Layer 7 of a small transformer language model trained on English Wikipedia (12 layers, counted from 0, width 128).
A neuron's activation on a vector x is GELU(weights . x + bias), where the dot is the dot product.

Input weights of the MLP neurons that the questions are about. A number n stands for (n - 500) times 0.0016.
n11 (bias -0.078): 320 395 618 389 477 418 373 450 564 450 460 606 374 482 297 428 529 516 305 457 157 536 570 390 618 674 591 665 511 633 389 247 489 558 470 336 496 434 457 405 424 467 307 568 539 475 610 672 678 438 620 367 470 756 676 389 680 541 672 406 694 458 485 584 442 588 555 408 679 578 534 460 570 722 582 525 252 451 592 709 459 666 736 592 467 433 587 440 440 382 553 336 436 560 418 477 500 696 665 401 467 388 518 599 507 539 406 452 664 545 306 412 283 669 290 703 727 357 697 478 339 418 635 480 380 441 437 519
n57 (bias -0.250): 424 402 684 375 448 470 557 322 581 540 479 795 455 420 435 472 578 800 492 463 579 379 678 305 601 458 648 563 291 668 686 700 573 356 155 294 262 496 271 530 393 488 359 147 243 324 632 356 558 430 575 584 500 404 378 404 292 363 710 291 428 568 475 705 487 359 471 309 551 496 411 282 616 651 496 529 430 385 516 808 294 474 348 496 511 542 447 542 242 408 414 533 475 359 580 525 308 529 562 654 753 619 565 444 483 282 627 442 564 584 777 616 390 520 656 583 474 351 543 500 380 653 335 361 689 521 367 606
n89 (bias -0.242): 325 228 318 243 237 716 561 900 491 350 333 275 556 568 298 573 439 215 439 413 483 702 562 469 375 651 516 721 491 322 293 543 322 259 401 376 251 264 361 586 282 460 814 287 274 547 355 388 562 570 304 578 637 598 397 758 508 533 566 714 249 559 406 491 314 438 456 451 536 473 307 601 429 394 437 308 430 446 551 399 504 472 574 522 464 384 474 742 666 487 394 500 374 564 933 613 524 487 491 380 443 403 309 623 408 461 793 567 243 335 535 473 495 435 518 602 418 532 473 416 452 440 856 572 334 452 531 640
n133 (bias -0.234): 777 520 403 609 426 445 529 260 333 447 554 299 435 480 417 635 603 463 471 438 384 496 475 550 589 479 423 282 471 70 339 623 640 363 627 418 980 429 566 422 558 504 524 804 427 367 354 351 446 512 275 526 241 557 360 218 697 421 450 627 271 569 386 537 263 483 504 613 415 598 360 450 609 169 359 384 554 500 436 405 483 333 562 475 556 487 413 500 453 563 417 533 602 346 800 620 629 786 429 647 408 703 554 436 479 398 210 353 366 580 425 358 338 475 381 571 453 641 478 295 346 715 579 291 483 608 513 410
n173 (bias -0.166): 571 350 511 398 548 375 746 442 500 531 507 470 445 419 529 445 469 336 383 356 430 493 409 454 507 578 535 389 549 327 387 600 380 434 656 471 391 454 514 587 836 430 445 493 422 456 486 739 677 392 548 333 410 402 532 394 439 671 660 586 482 511 468 531 426 447 371 619 546 489 404 500 556 526 450 420 403 507 460 557 341 463 580 616 550 610 538 656 785 440 325 528 496 622 659 543 560 377 570 237 510 276 555 362 639 360 389 514 316 472 573 216 621 531 325 690 431 453 471 303 322 619 381 414 347 455 160 651
n179 (bias -0.192): 294 316 664 464 276 561 535 554 812 592 397 607 585 572 735 578 527 368 496 422 477 454 563 659 515 368 540 338 404 520 574 278 582 394 367 393 539 388 500 369 606 524 353 447 638 702 655 625 487 602 542 451 537 615 427 592 626 701 362 489 782 557 480 488 342 393 401 679 339 359 464 559 420 661 237 555 378 541 363 474 500 700 841 472 521 460 355 476 484 619 566 461 674 381 560 317 522 308 373 627 548 530 774 351 425 673 634 524 669 364 105 587 346 469 302 632 484 358 353 202 421 550 409 410 335 635 468 329
n208 (bias -0.103): 402 734 407 396 355 504 569 643 520 736 508 519 508 493 388 368 694 354 655 621 489 369 488 824 380 690 553 390 97 624 328 511 511 389 238 496 418 334 659 440 527 500 718 579 351 355 579 590 616 477 581 408 528 355 410 516 611 417 458 423 363 345 531 626 545 319 600 156 535 422 449 458 535 520 319 367 374 670 408 639 442 674 371 240 510 449 431 543 610 712 492 332 520 697 422 307 441 399 469 500 285 276 618 645 511 451 579 616 578 594 408 469 527 428 476 403 643 405 218 438 562 470 300 427 473 569 454 389
n221 (bias -0.030): 253 273 569 602 408 550 704 490 534 624 670 509 394 509 466 330 332 518 597 606 706 673 562 526 526 487 437 520 500 444 442 561 558 367 689 507 548 328 648 524 539 608 430 271 443 374 524 340 451 552 472 601 490 424 560 352 472 562 461 540 470 466 417 588 438 487 448 474 537 540 463 529 487 561 349 500 419 611 607 565 434 431 646 309 524 510 532 347 523 401 500 409 884 456 646 480 464 470 303 313 461 572 329 412 562 589 450 282 481 540 562 536 797 690 597 582 392 604 493 457 350 554 418 583 581 601 520 285
n232 (bias -0.176): 184 434 504 395 528 619 734 530 488 368 716 534 261 493 435 273 573 224 233 489 345 511 473 775 421 480 585 658 683 484 484 607 412 315 504 448 391 478 351 280 554 461 613 436 736 620 452 401 437 700 734 401 484 511 405 516 567 536 515 397 461 568 496 500 333 601 539 411 484 350 618 196 628 520 282 603 592 731 344 504 445 630 672 480 545 437 535 634 694 648 387 619 259 583 657 865 518 309 562 500 442 456 554 485 365 206 595 551 538 406 454 430 524 652 607 438 532 488 516 387 430 436 519 493 293 241 547 464
n240 (bias -0.012): 206 370 190 496 215 564 554 428 528 534 473 256 424 654 394 565 670 739 515 504 493 260 535 625 322 571 407 476 488 441 504 623 676 628 662 419 424 438 608 552 427 492 405 500 304 308 572 611 508 469 665 548 472 602 647 610 534 665 632 785 365 360 547 508 660 523 682 469 646 341 429 426 453 736 584 515 465 729 743 600 267 406 400 535 507 547 569 378 524 340 524 473 429 485 638 404 454 437 695 461 539 626 419 721 550 545 532 649 265 547 212 660 643 328 432 465 568 520 452 500 554 625 325 518 257 496 633 836
n246 (bias -0.146): 618 245 512 666 733 652 668 536 737 504 467 544 492 683 380 831 345 505 549 801 433 411 517 554 319 433 496 403 550 454 676 374 407 578 622 607 416 616 459 615 435 616 609 195 428 472 470 466 473 500 745 292 564 584 429 562 667 574 373 574 555 521 416 643 426 686 508 517 479 403 647 475 537 741 572 598 562 275 639 547 688 686 492 629 478 404 349 433 584 587 797 439 630 508 383 657 515 404 368 624 450 354 484 548 147 464 390 305 564 684 529 608 357 480 243 384 649 741 394 347 591 440 232 200 377 694 314 263
n263 (bias -0.167): 358 583 577 346 380 657 344 374 593 558 663 591 367 396 602 404 597 558 692 356 507 572 661 577 592 440 574 482 349 743 318 541 479 337 606 478 493 562 490 565 379 577 299 672 665 561 662 418 481 341 566 525 435 355 479 528 698 569 573 497 638 550 465 351 482 591 486 546 638 575 315 559 381 180 539 272 493 611 604 497 203 412 572 493 550 588 414 475 721 651 311 310 400 260 535 729 509 465 448 574 465 630 300 436 465 544 578 504 534 648 430 584 557 521 617 574 414 668 543 546 594 619 601 601 528 392 521 661
n318 (bias -0.111): 548 405 460 731 856 460 397 451 617 510 446 728 293 434 567 437 379 356 574 373 486 696 608 665 392 692 418 639 356 504 616 405 616 325 296 656 437 372 362 548 507 583 378 633 441 462 393 599 674 500 375 617 463 542 369 558 396 513 407 497 391 688 460 450 674 518 429 619 475 420 668 717 558 448 537 582 350 478 631 701 355 564 266 576 542 576 606 591 496 604 496 568 460 330 428 401 331 540 568 658 582 555 401 562 536 444 467 846 476 562 539 647 643 465 500 507 607 504 197 651 389 674 407 663 539 418 435 496
n339 (bias -0.017): 298 794 454 579 526 546 623 564 411 111 471 707 460 520 504 508 688 583 524 338 539 343 397 455 436 512 394 517 463 333 457 386 261 722 542 376 713 570 325 164 193 380 504 623 428 341 504 382 593 463 478 329 513 584 433 213 548 360 282 539 399 619 404 259 543 678 311 504 605 403 458 541 591 608 243 626 607 564 480 630 546 504 557 263 608 132 312 588 559 388 556 459 176 520 408 530 451 434 517 512 669 610 508 516 599 444 475 504 320 533 566 707 252 646 504 268 500 699 743 475 405 480 529 530 627 265 595 466
n389 (bias -0.275): 488 553 665 464 521 496 437 442 883 640 484 500 247 343 367 621 433 407 582 375 470 465 444 687 686 492 566 598 408 625 583 582 716 512 391 554 492 320 311 702 551 408 205 574 323 412 192 500 629 441 648 437 496 392 309 396 688 620 337 769 459 438 593 642 454 580 548 604 439 512 431 563 516 658 565 555 358 611 599 530 270 487 524 612 281 771 413 512 423 592 533 192 634 589 601 218 457 560 584 500 448 553 433 350 548 527 284 396 341 286 460 496 451 625 573 316 422 459 722 536 480 318 548 290 741 345 612 725
n390 (bias -0.122): 377 394 521 583 643 703 422 492 542 718 665 580 407 420 509 585 635 634 781 598 484 399 384 620 508 575 424 284 225 374 699 843 488 475 428 629 649 469 426 504 221 645 302 560 484 384 253 377 768 405 487 646 500 504 454 446 424 508 500 496 445 333 701 492 736 429 422 567 542 846 749 269 375 656 377 504 348 500 540 520 651 526 328 383 675 496 570 555 403 604 448 689 348 524 571 538 631 826 662 550 380 595 594 680 715 435 534 704 391 630 674 620 589 252 547 433 620 415 722 683 699 395 653 346 521 442 700 606
n417 (bias -0.242): 500 386 471 762 431 289 480 367 483 239 545 440 286 448 440 427 467 804 451 516 591 806 578 595 830 454 489 470 546 700 719 492 321 578 425 667 613 438 598 521 406 467 271 309 380 524 513 294 482 578 557 402 530 428 353 500 647 539 463 445 697 445 341 324 422 297 447 533 563 239 378 529 579 836 340 508 381 343 575 457 262 431 369 562 663 722 435 282 395 587 491 132 567 508 617 365 522 546 463 566 517 508 630 556 299 592 441 596 380 646 442 868 412 557 513 745 615 432 342 678 727 311 294 425 320 492 546 470
n434 (bias -0.126): 619 496 579 625 571 427 459 441 600 489 418 551 526 330 617 504 493 458 607 426 729 346 740 470 705 485 541 462 489 671 379 474 637 713 462 118 540 479 452 430 563 462 742 481 322 627 685 335 573 534 496 348 709 485 450 402 453 599 620 553 389 701 245 552 204 361 638 236 283 324 462 630 545 555 327 485 481 570 442 529 470 591 325 500 466 603 329 553 481 688 324 381 458 333 523 442 452 466 425 496 380 568 733 482 343 467 558 628 431 599 691 549 619 515 435 662 686 423 585 361 320 361 275 405 318 507 402 303
n456 (bias -0.131): 375 402 472 404 417 294 425 434 524 635 362 450 558 370 442 298 379 425 481 609 409 388 365 619 245 488 816 500 484 620 616 605 644 547 637 755 477 586 277 488 539 559 512 419 615 496 296 617 598 374 445 493 480 485 468 189 821 616 681 669 649 590 348 571 371 587 678 460 399 399 625 394 782 483 455 347 567 659 709 421 368 384 582 743 500 416 343 388 512 528 521 649 557 300 776 297 421 512 488 651 338 594 441 469 555 377 431 404 596 745 504 571 415 531 532 321 312 569 647 401 738 419 374 435 276 536 274 630
n471 (bias -0.263): 433 412 379 449 605 500 350 186 508 413 288 575 428 619 327 549 634 396 534 409 655 530 562 411 508 609 418 275 488 363 423 553 561 404 457 500 402 347 450 460 688 403 523 369 770 481 564 354 467 535 393 254 516 553 275 188 388 456 342 680 461 289 461 561 549 733 450 422 539 472 662 523 721 359 456 397 519 520 530 618 637 622 910 430 594 461 557 484 611 496 536 473 413 223 437 329 489 219 306 352 767 563 481 433 334 481 536 262 511 696 469 574 409 580 409 590 656 385 636 539 291 534 338 454 366 508 422 361

Each question shows a token from some text and the vector x that enters the MLP there. A number n stands for (n - 500) times 0.0089.

"l": 499 618 673 513 358 403 470 473 557 686 393 291 503 260 445 617 585 526 728 439 574 612 427 508 765 345 292 481 574 573 609 453 475 452 715 467 585 695 563 542 427 500 609 511 611 655 415 515 656 529 667 779 483 329 533 672 307 444 453 378 621 355 419 582 540 491 440 409 558 490 479 416 533 486 600 484 304 540 339 328 533 485 593 623 267 482 412 490 602 204 495 575 592 680 565 357 455 473 541 583 639 217 568 637 506 734 511 509 669 496 522 455 577 659 440 487 409 580 524 374 555 475 468 598 500 451 513 488
Which three neurons fire most, strongest first? n179, n221, n389

"2": 605 627 601 582 469 580 451 544 545 638 390 391 316 294 451 613 588 516 649 334 727 494 490 626 693 477 334 645 639 471 632 352 449 574 681 612 584 524 480 417 317 429 535 595 626 617 376 474 660 397 526 744 480 448 484 534 268 309 464 491 583 489 482 710 504 497 501 438 569 515 510 371 529 497 555 608 598 471 383 343 447 436 565 574 418 588 506 506 578 500 383 643 450 512 557 211 336 376 559 622 565 343 596 617 239 564 455 390 522 464 459 523 421 546 630 557 450 503 461 505 629 595 578 834 483 513 427 480
Which neuron lights up most? n389

"k": 588 552 467 437 550 493 412 442 489 763 359 357 454 466 481 629 572 774 595 417 637 700 462 526 772 394 304 567 629 439 592 495 396 546 573 558 579 571 627 554 472 395 541 564 617 571 495 530 648 460 693 505 387 405 369 571 361 390 380 347 514 340 441 631 498 453 544 437 413 616 472 449 526 565 547 628 508 480 425 357 505 377 689 548 247 474 568 572 743 273 476 711 637 728 592 421 356 480 488 609 536 282 565 665 471 555 445 519 600 337 479 366 472 698 487 522 432 532 505 386 555 483 595 667 483 348 406 418
Which neuron lights up most? n173

"ther": 582 549 506 446 401 565 425 307 525 561 483 368 472 354 515 510 598 581 620 353 797 449 469 472 714 529 338 473 531 489 681 470 532 636 665 522 563 591 668 495 442 416 650 532 619 712 479 444 576 383 519 715 558 379 670 516 284 544 440 449 447 432 528 588 320 533 553 502 427 790 470 304 543 469 507 598 440 473 534 357 635 459 535 534 465 590 647 504 628 351 409 627 556 629 549 261 289 560 405 497 524 461 649 790 405 508 517 355 510 490 444 552 427 527 525 419 472 583 504 447 550 541 484 755 516 436 471 367
Which three neurons fire most, strongest first? n390, n221, n434

"ity": 619 528 493 529 432 528 477 353 544 666 415 414 454 388 520 621 649 643 663 408 763 516 508 522 765 472 272 582 663 493 530 234 396 525 663 501 573 625 690 572 444 566 555 521 548 631 412 524 543 497 588 736 620 404 571 526 262 364 505 406 524 483 518 625 397 507 546 416 470 645 463 326 577 414 524 596 608 431 305 443 536 464 383 627 427 457 507 492 701 327 301 497 562 485 675 289 379 286 446 628 652 340 564 706 368 551 425 437 513 493 553 488 533 553 611 419 375 423 488 665 584 556 529 712 431 535 316 551
Which neuron lights up most? n434

"pt": 599 529 534 467 410 451 509 379 474 643 414 356 583 439 570 579 589 584 784 501 752 707 483 515 835 392 245 402 619 483 627 467 398 544 651 404 657 837 503 501 414 489 589 615 673 654 370 521 562 509 531 710 467 408 588 527 326 390 527 479 493 338 349 542 338 428 523 543 464 666 625 500 548 439 537 587 462 508 404 395 580 387 559 624 188 550 584 496 687 360 508 768 713 675 550 451 303 424 413 588 627 303 525 490 438 597 414 387 619 399 473 440 374 574 421 410 392 562 575 427 639 506 489 659 404 429 557 370
Which neuron lights up most? n133

" the": 543 454 535 468 523 481 525 379 552 622 430 344 460 310 461 358 675 612 631 334 615 407 523 652 589 534 282 524 508 476 620 388 444 500 663 581 610 632 523 603 459 471 676 564 596 528 445 565 606 441 648 658 580 487 645 547 473 460 455 362 563 394 464 654 374 509 555 515 535 557 461 351 611 392 604 556 479 387 501 437 491 578 529 617 400 496 576 547 638 378 366 604 574 514 580 183 321 340 491 616 478 389 566 707 391 565 501 425 530 495 508 419 572 540 614 483 321 484 566 530 604 510 575 855 436 421 251 603
Which two neurons fire most, strongest first? n456, n173

"ir": 542 532 623 548 292 535 525 447 528 648 375 503 573 476 498 553 665 638 505 376 609 530 522 529 635 525 333 590 568 382 581 334 368 473 582 410 594 677 666 508 426 473 691 377 644 711 543 566 606 482 528 762 606 476 551 491 361 416 490 366 495 321 458 564 487 656 563 376 546 601 476 368 618 424 564 614 580 395 225 393 348 412 520 615 301 586 501 489 643 241 404 459 603 622 454 351 395 296 356 518 771 267 585 663 394 707 531 408 697 529 547 552 591 629 569 488 473 391 531 485 432 518 585 650 404 501 426 504
Which three neurons fire most, strongest first? n471, n221, n179

" rec": 541 576 617 533 544 604 481 386 577 533 341 315 436 378 557 580 687 604 609 268 681 560 521 590 582 537 400 482 523 467 644 338 501 512 755 653 607 565 405 499 348 534 681 598 518 567 442 528 622 445 570 632 515 419 654 624 361 400 507 397 454 537 448 601 390 477 761 360 514 577 443 389 606 465 497 657 535 486 389 302 530 310 568 549 280 555 525 560 610 436 394 555 609 705 446 276 307 326 478 649 493 403 574 599 391 570 484 484 418 462 599 484 347 511 550 470 351 607 538 500 569 505 528 666 555 513 411 419
Which neuron lights up most? n434

"iz": 445 424 543 342 476 525 544 397 530 518 493 382 349 311 348 706 615 566 606 284 658 536 640 537 747 573 415 541 670 365 608 275 434 448 564 475 520 694 486 478 454 452 723 505 473 656 472 537 633 513 642 797 372 427 561 682 300 497 512 389 490 488 405 571 378 551 681 364 487 539 509 425 570 448 645 571 564 509 441 303 581 517 487 577 336 467 493 634 547 297 445 691 541 527 622 414 310 412 502 719 568 296 614 558 539 647 604 445 497 496 585 378 424 616 613 437 244 365 591 504 543 543 486 721 536 550 463 507
Which three neurons fire most, strongest first? n89, n57, n232

"8": 471 602 469 557 488 594 366 384 524 663 407 413 459 233 531 528 675 653 539 408 587 681 394 546 488 490 252 578 651 417 654 363 483 502 533 625 658 631 603 458 415 443 698 539 633 752 516 561 676 417 522 582 526 454 513 565 308 306 446 473 531 459 453 596 476 329 504 438 567 536 606 416 663 555 460 706 582 517 365 296 581 355 635 587 273 469 493 521 618 398 478 676 490 641 550 258 329 413 529 518 656 415 623 644 386 677 419 431 604 477 543 403 489 593 435 484 398 416 506 462 598 596 575 740 503 378 452 443
Which two neurons fire most, strongest first? n339, n471

" to": 546 586 541 415 523 580 488 378 465 575 542 223 436 337 447 522 643 594 625 323 678 443 573 660 673 492 428 498 556 513 654 382 499 588 627 614 617 586 564 520 416 353 734 567 550 551 386 505 656 446 697 708 622 515 601 459 385 296 496 429 516 449 418 625 518 506 646 401 579 638 560 417 543 435 635 714 384 509 303 305 453 432 531 483 420 509 445 493 593 440 373 517 579 603 551 251 315 383 469 627 426 392 471 747 339 501 481 350 630 501 537 404 492 590 575 400 413 493 495 599 603 507 543 678 545 540 421 448
Which three neurons fire most, strongest first? n208, n389, n456

";": 443 552 541 569 517 474 524 350 528 490 406 414 442 383 417 618 600 623 620 365 600 595 494 611 581 595 375 503 717 424 547 363 496 567 683 597 515 531 546 527 330 510 629 545 598 731 455 478 637 572 803 628 516 525 630 613 317 291 476 392 531 445 475 632 450 465 590 401 512 544 461 426 523 432 569 616 495 432 406 330 512 425 566 509 441 487 567 560 572 418 425 648 586 654 519 189 398 283 445 642 598 285 508 568 465 690 483 393 541 517 461 391 480 518 621 447 340 453 536 486 582 559 569 775 500 560 345 403
Which neuron lights up most? n221

"ald": 467 511 563 514 549 552 463 417 556 583 488 285 385 276 520 663 683 650 833 428 516 571 466 456 645 513 448 535 497 465 747 504 401 571 582 516 495 823 673 530 279 452 766 537 633 615 404 524 668 454 595 723 477 438 622 471 214 339 456 439 504 416 513 663 389 443 529 478 517 602 566 297 525 446 655 506 573 483 315 317 548 446 440 519 311 404 538 533 597 307 415 541 633 687 581 387 384 491 628 540 577 357 514 579 361 652 468 352 491 391 575 371 582 611 495 488 369 540 621 448 652 583 470 628 522 401 481 488
Which neuron lights up most? n390

" art": 634 523 563 541 490 593 479 291 474 677 478 302 506 502 458 472 650 561 702 325 670 514 528 562 668 485 255 598 618 508 535 316 440 481 715 513 522 641 562 513 425 449 690 557 664 700 356 551 600 372 624 724 643 485 650 511 392 441 490 402 588 504 401 661 378 548 532 442 445 479 541 367 628 501 518 606 473 479 271 415 572 581 545 664 456 557 503 506 526 327 323 681 580 568 498 241 230 310 422 617 625 246 566 566 378 551 417 373 532 545 451 437 462 504 649 517 367 541 518 434 531 562 515 714 477 558 426 553
Which two neurons fire most, strongest first? n434, n456

" ": 546 621 623 583 537 531 416 546 635 634 451 390 352 380 402 557 599 474 565 259 544 446 461 590 690 539 212 657 580 423 609 460 446 533 763 676 581 590 477 534 396 474 607 599 607 628 383 562 568 435 602 744 519 409 590 579 208 341 538 459 578 456 454 664 560 524 659 328 491 576 475 343 585 458 555 673 549 431 429 296 488 488 531 626 399 612 608 549 545 438 456 577 387 630 523 344 371 307 604 660 503 262 469 575 384 583 330 403 538 483 439 423 467 587 557 396 390 474 476 501 494 623 595 794 512 467 486 428
Which neuron lights up most? n389

" made": 573 576 571 496 497 538 563 343 485 607 481 250 479 408 434 520 755 634 697 324 637 425 587 552 663 583 242 560 687 472 666 293 477 525 637 541 610 612 454 516 379 338 645 557 564 722 518 563 580 411 654 701 493 463 564 570 271 323 426 404 458 534 371 516 429 446 547 412 439 611 433 432 605 322 439 585 507 464 474 396 580 459 521 688 500 497 581 524 568 433 446 623 495 596 499 294 366 311 452 584 474 362 563 707 376 589 460 419 512 499 531 506 458 520 605 510 360 422 516 566 582 578 552 768 523 584 335 616
Which neuron lights up most? n434

" deb": 594 573 530 652 585 538 501 343 409 725 437 385 426 398 507 477 606 591 605 398 684 464 556 542 667 610 347 580 647 480 619 267 320 572 552 490 639 606 537 483 429 427 714 521 617 737 457 596 657 455 612 527 516 488 448 587 217 327 451 527 581 510 420 692 287 576 559 390 522 562 413 432 530 415 510 584 623 428 372 305 533 511 556 656 348 554 590 507 546 412 505 675 420 610 545 277 309 284 447 469 448 347 460 734 515 680 433 431 398 485 563 478 489 604 530 577 354 495 621 489 453 595 560 630 449 618 415 479
Which three neurons fire most, strongest first? n434, n471, n173

"d": 497 672 545 548 470 524 398 507 512 653 468 292 526 303 488 520 566 689 563 513 680 636 478 493 621 409 359 457 614 456 605 457 388 536 647 564 659 643 704 440 479 421 634 520 576 544 423 424 652 447 547 607 381 375 451 575 306 319 530 319 500 300 395 672 455 360 517 523 465 480 552 398 599 507 540 517 496 468 371 380 652 503 561 496 168 512 482 454 602 297 438 674 642 777 543 367 415 441 379 550 566 315 656 708 426 736 514 407 528 509 436 412 619 688 523 524 423 651 519 442 587 484 607 679 530 456 571 478
Which neuron fires most, and how strongly? n221, at about 2

"ing": 563 586 480 549 444 459 475 438 531 611 516 284 372 377 379 494 558 603 592 135 758 489 570 585 607 562 353 554 684 485 626 309 436 549 660 511 478 633 555 409 422 473 601 557 680 689 381 534 576 421 775 695 548 468 606 644 438 357 524 376 574 381 466 621 461 524 552 411 597 575 505 440 599 412 472 493 458 414 469 406 544 575 464 655 491 586 647 491 598 433 470 611 592 511 661 300 296 316 426 646 486 424 512 727 355 627 414 459 619 444 509 468 465 560 537 574 342 497 593 449 543 531 527 719 394 500 278 453
Which three neurons fire most, strongest first? n456, n417, n263

"ole": 613 668 594 446 414 562 472 395 489 616 483 256 514 377 451 450 663 672 676 270 691 568 435 424 692 585 403 580 577 487 539 402 478 533 693 450 669 639 532 450 388 518 587 562 643 753 422 476 583 446 601 748 534 348 603 595 458 440 404 529 523 398 512 555 247 513 582 453 403 606 445 427 678 363 588 560 362 381 411 460 419 466 566 574 344 491 498 494 602 346 492 522 501 540 572 363 342 336 453 642 618 215 558 688 360 645 522 459 453 458 522 508 427 581 487 521 380 545 615 553 568 733 507 753 432 552 425 486
Which two neurons fire most, strongest first? n263, n133

"f": 612 527 528 528 655 500 415 432 534 549 441 288 470 423 367 487 581 658 576 302 615 528 497 532 632 440 337 524 641 444 622 306 349 616 709 535 597 561 496 560 370 519 680 552 554 737 407 521 571 511 539 592 562 560 592 562 261 367 402 418 631 445 425 676 485 450 592 368 546 568 481 473 540 519 570 615 445 374 444 328 378 282 611 590 496 507 504 438 568 422 416 549 636 668 432 275 406 272 530 654 473 321 613 545 265 603 556 349 580 468 551 431 499 553 569 525 466 548 577 479 695 630 581 706 552 592 395 526
Which neuron fires most, and how strongly? n417, at about 1.5

"ess": 556 527 549 544 343 601 512 410 504 548 530 364 473 353 554 486 640 626 614 425 736 520 485 538 600 437 296 489 699 443 626 551 419 589 632 435 481 753 587 593 377 533 629 594 593 739 480 513 710 448 534 626 452 460 674 425 328 328 551 334 510 382 502 418 480 482 504 477 447 585 608 417 617 467 556 670 403 480 217 399 601 509 481 605 180 530 546 543 695 267 332 597 451 756 594 315 383 464 583 528 573 240 584 710 418 590 538 428 596 458 522 347 449 594 526 521 461 425 594 411 478 525 635 577 502 384 537 450
Which three neurons fire most, strongest first? n173, n390, n232

"R": 519 541 583 607 517 523 436 460 535 551 363 328 356 427 552 563 677 726 616 363 467 526 427 591 579 533 422 565 653 518 719 367 406 550 655 580 592 365 574 585 359 522 615 448 611 762 321 528 623 487 579 667 466 495 605 656 348 185 396 329 591 480 397 610 551 523 555 419 497 642 454 436 642 515 565 620 524 358 429 344 487 309 551 560 307 530 482 407 574 463 389 646 544 648 580 320 320 411 546 570 443 371 673 626 352 637 497 382 443 458 502 365 506 573 498 481 404 429 541 484 663 611 596 745 466 466 449 459
Which neuron fires most, and how strongly? n417, at about 1.3

"adem": 566 495 547 427 495 604 384 403 512 644 461 391 386 459 470 586 576 566 644 423 558 661 420 631 552 475 261 584 616 576 586 233 404 493 705 625 482 721 532 464 334 444 742 527 617 647 500 480 565 458 617 734 485 565 516 649 295 420 439 364 531 551 463 665 381 597 664 496 389 462 506 338 560 521 549 562 600 403 364 388 567 532 652 585 396 457 664 461 656 294 342 580 492 441 500 361 235 366 453 714 613 305 519 584 496 507 417 504 580 546 398 591 509 582 637 375 384 563 435 479 535 456 416 817 504 615 403 565
Which neuron lights up most? n246

"1": 571 614 544 439 481 483 490 458 530 555 453 395 470 282 404 584 541 583 629 227 572 510 471 608 681 526 445 686 551 414 630 369 498 651 684 625 703 618 504 487 362 404 683 550 594 617 370 486 577 439 551 800 475 490 463 667 229 445 521 481 553 498 393 667 507 487 607 412 575 553 596 425 521 466 392 558 546 408 474 383 494 459 529 587 224 524 744 503 515 392 466 661 540 458 482 208 262 374 423 649 609 370 542 582 563 628 473 394 646 456 475 333 516 570 618 481 382 514 435 540 553 607 640 780 496 430 461 447
Which neuron lights up most? n318

"man": 558 578 544 527 377 422 452 381 506 654 392 451 448 206 460 611 562 532 691 316 560 764 564 468 511 526 256 629 507 521 635 482 437 455 620 590 434 663 788 448 430 481 616 453 616 604 429 580 559 489 690 718 550 441 491 619 239 395 492 420 459 459 454 684 383 412 570 428 580 584 533 448 557 497 566 517 481 519 323 363 528 493 455 701 355 442 662 484 628 208 432 658 667 705 508 294 342 371 434 635 651 363 640 673 458 586 480 502 655 519 562 445 457 667 552 479 366 454 558 440 528 512 603 692 385 432 474 418
Which neuron lights up most? n221

"0": 535 619 509 442 471 472 462 396 529 604 459 454 475 219 394 659 471 670 626 251 658 539 489 631 579 594 364 725 589 426 616 310 471 523 673 610 714 653 441 537 354 512 651 570 598 636 452 555 621 441 564 655 468 450 509 564 209 373 414 501 559 438 440 611 468 506 631 422 478 557 605 413 648 431 452 551 547 403 379 402 477 475 598 577 254 513 608 577 607 354 372 701 562 578 521 240 253 385 449 650 650 461 498 627 586 563 473 386 606 499 513 485 547 551 566 510 392 510 417 450 519 612 622 713 468 459 383 421
Which two neurons fire most, strongest first? n318, n456

"y": 553 717 468 575 505 439 456 461 488 585 430 322 462 289 417 606 576 688 540 537 642 510 505 522 633 436 400 548 540 524 583 468 378 520 758 605 668 583 669 489 417 401 627 466 589 550 378 524 647 481 594 682 476 406 556 579 518 377 519 364 548 365 471 665 455 464 436 492 422 585 578 420 580 431 546 568 441 394 331 286 556 427 531 481 357 524 419 522 671 295 390 592 566 730 451 381 336 422 278 548 631 343 594 656 346 743 475 397 628 462 518 470 467 634 476 565 533 568 651 502 603 554 654 676 380 411 465 486
Which neuron lights up most? n417

"e": 549 649 535 543 484 555 514 460 617 643 437 236 524 374 425 519 577 610 558 407 689 476 435 607 536 362 413 483 689 546 692 483 446 598 714 499 691 563 581 649 459 504 690 356 523 496 478 468 605 362 542 534 503 417 469 559 472 521 563 250 710 364 416 560 483 396 533 446 555 576 557 465 566 521 591 582 537 346 490 468 518 524 486 505 279 575 344 557 599 429 371 539 646 564 542 376 379 290 340 608 589 185 556 789 350 602 561 401 646 413 558 500 409 554 530 465 345 484 586 409 518 527 624 717 511 486 427 456
Which two neurons fire most, strongest first? n246, n417

"ot": 509 559 582 428 623 425 465 370 418 559 443 270 449 442 503 563 674 724 727 261 550 556 486 528 621 515 280 452 628 468 645 329 393 709 623 558 649 694 431 465 449 502 669 684 546 581 517 581 671 449 571 731 574 483 493 507 542 307 501 360 417 393 421 575 576 440 597 553 493 621 516 473 641 602 505 555 573 408 391 279 616 414 492 488 374 558 639 524 606 321 414 613 554 636 416 357 221 477 406 540 566 241 613 612 380 656 497 480 589 335 431 408 422 584 490 538 483 496 608 466 646 515 495 648 438 393 509 484
Which neuron lights up most? n339

"C": 537 647 613 529 520 510 513 388 447 430 334 383 344 354 575 414 721 561 628 428 556 508 477 592 755 611 412 567 530 448 664 267 384 622 711 566 552 644 468 517 419 581 651 556 590 619 361 524 574 385 671 777 502 400 559 631 262 370 499 342 432 494 493 633 571 470 588 537 449 611 536 359 642 604 511 611 445 508 226 323 625 385 478 534 198 510 580 464 614 478 390 651 473 667 502 305 382 390 608 633 490 401 546 568 494 678 508 458 591 552 429 434 427 628 577 456 364 507 621 442 613 614 485 613 421 429 394 397
Which three neurons fire most, strongest first? n339, n390, n232

"tain": 548 477 502 560 438 634 503 479 486 650 482 384 298 329 419 638 655 520 704 385 613 731 449 601 575 572 339 501 624 430 665 373 302 571 639 529 482 594 612 604 382 398 706 631 639 665 586 550 638 400 555 700 508 396 517 542 209 340 414 438 458 395 523 534 298 507 678 467 399 491 512 438 528 516 557 531 444 518 320 441 528 419 498 691 291 548 618 362 629 291 493 693 459 601 638 365 399 428 507 729 591 217 623 612 378 688 449 401 477 495 521 521 560 425 637 559 383 402 501 457 560 591 468 691 450 582 414 537
Which two neurons fire most, strongest first? n89, n240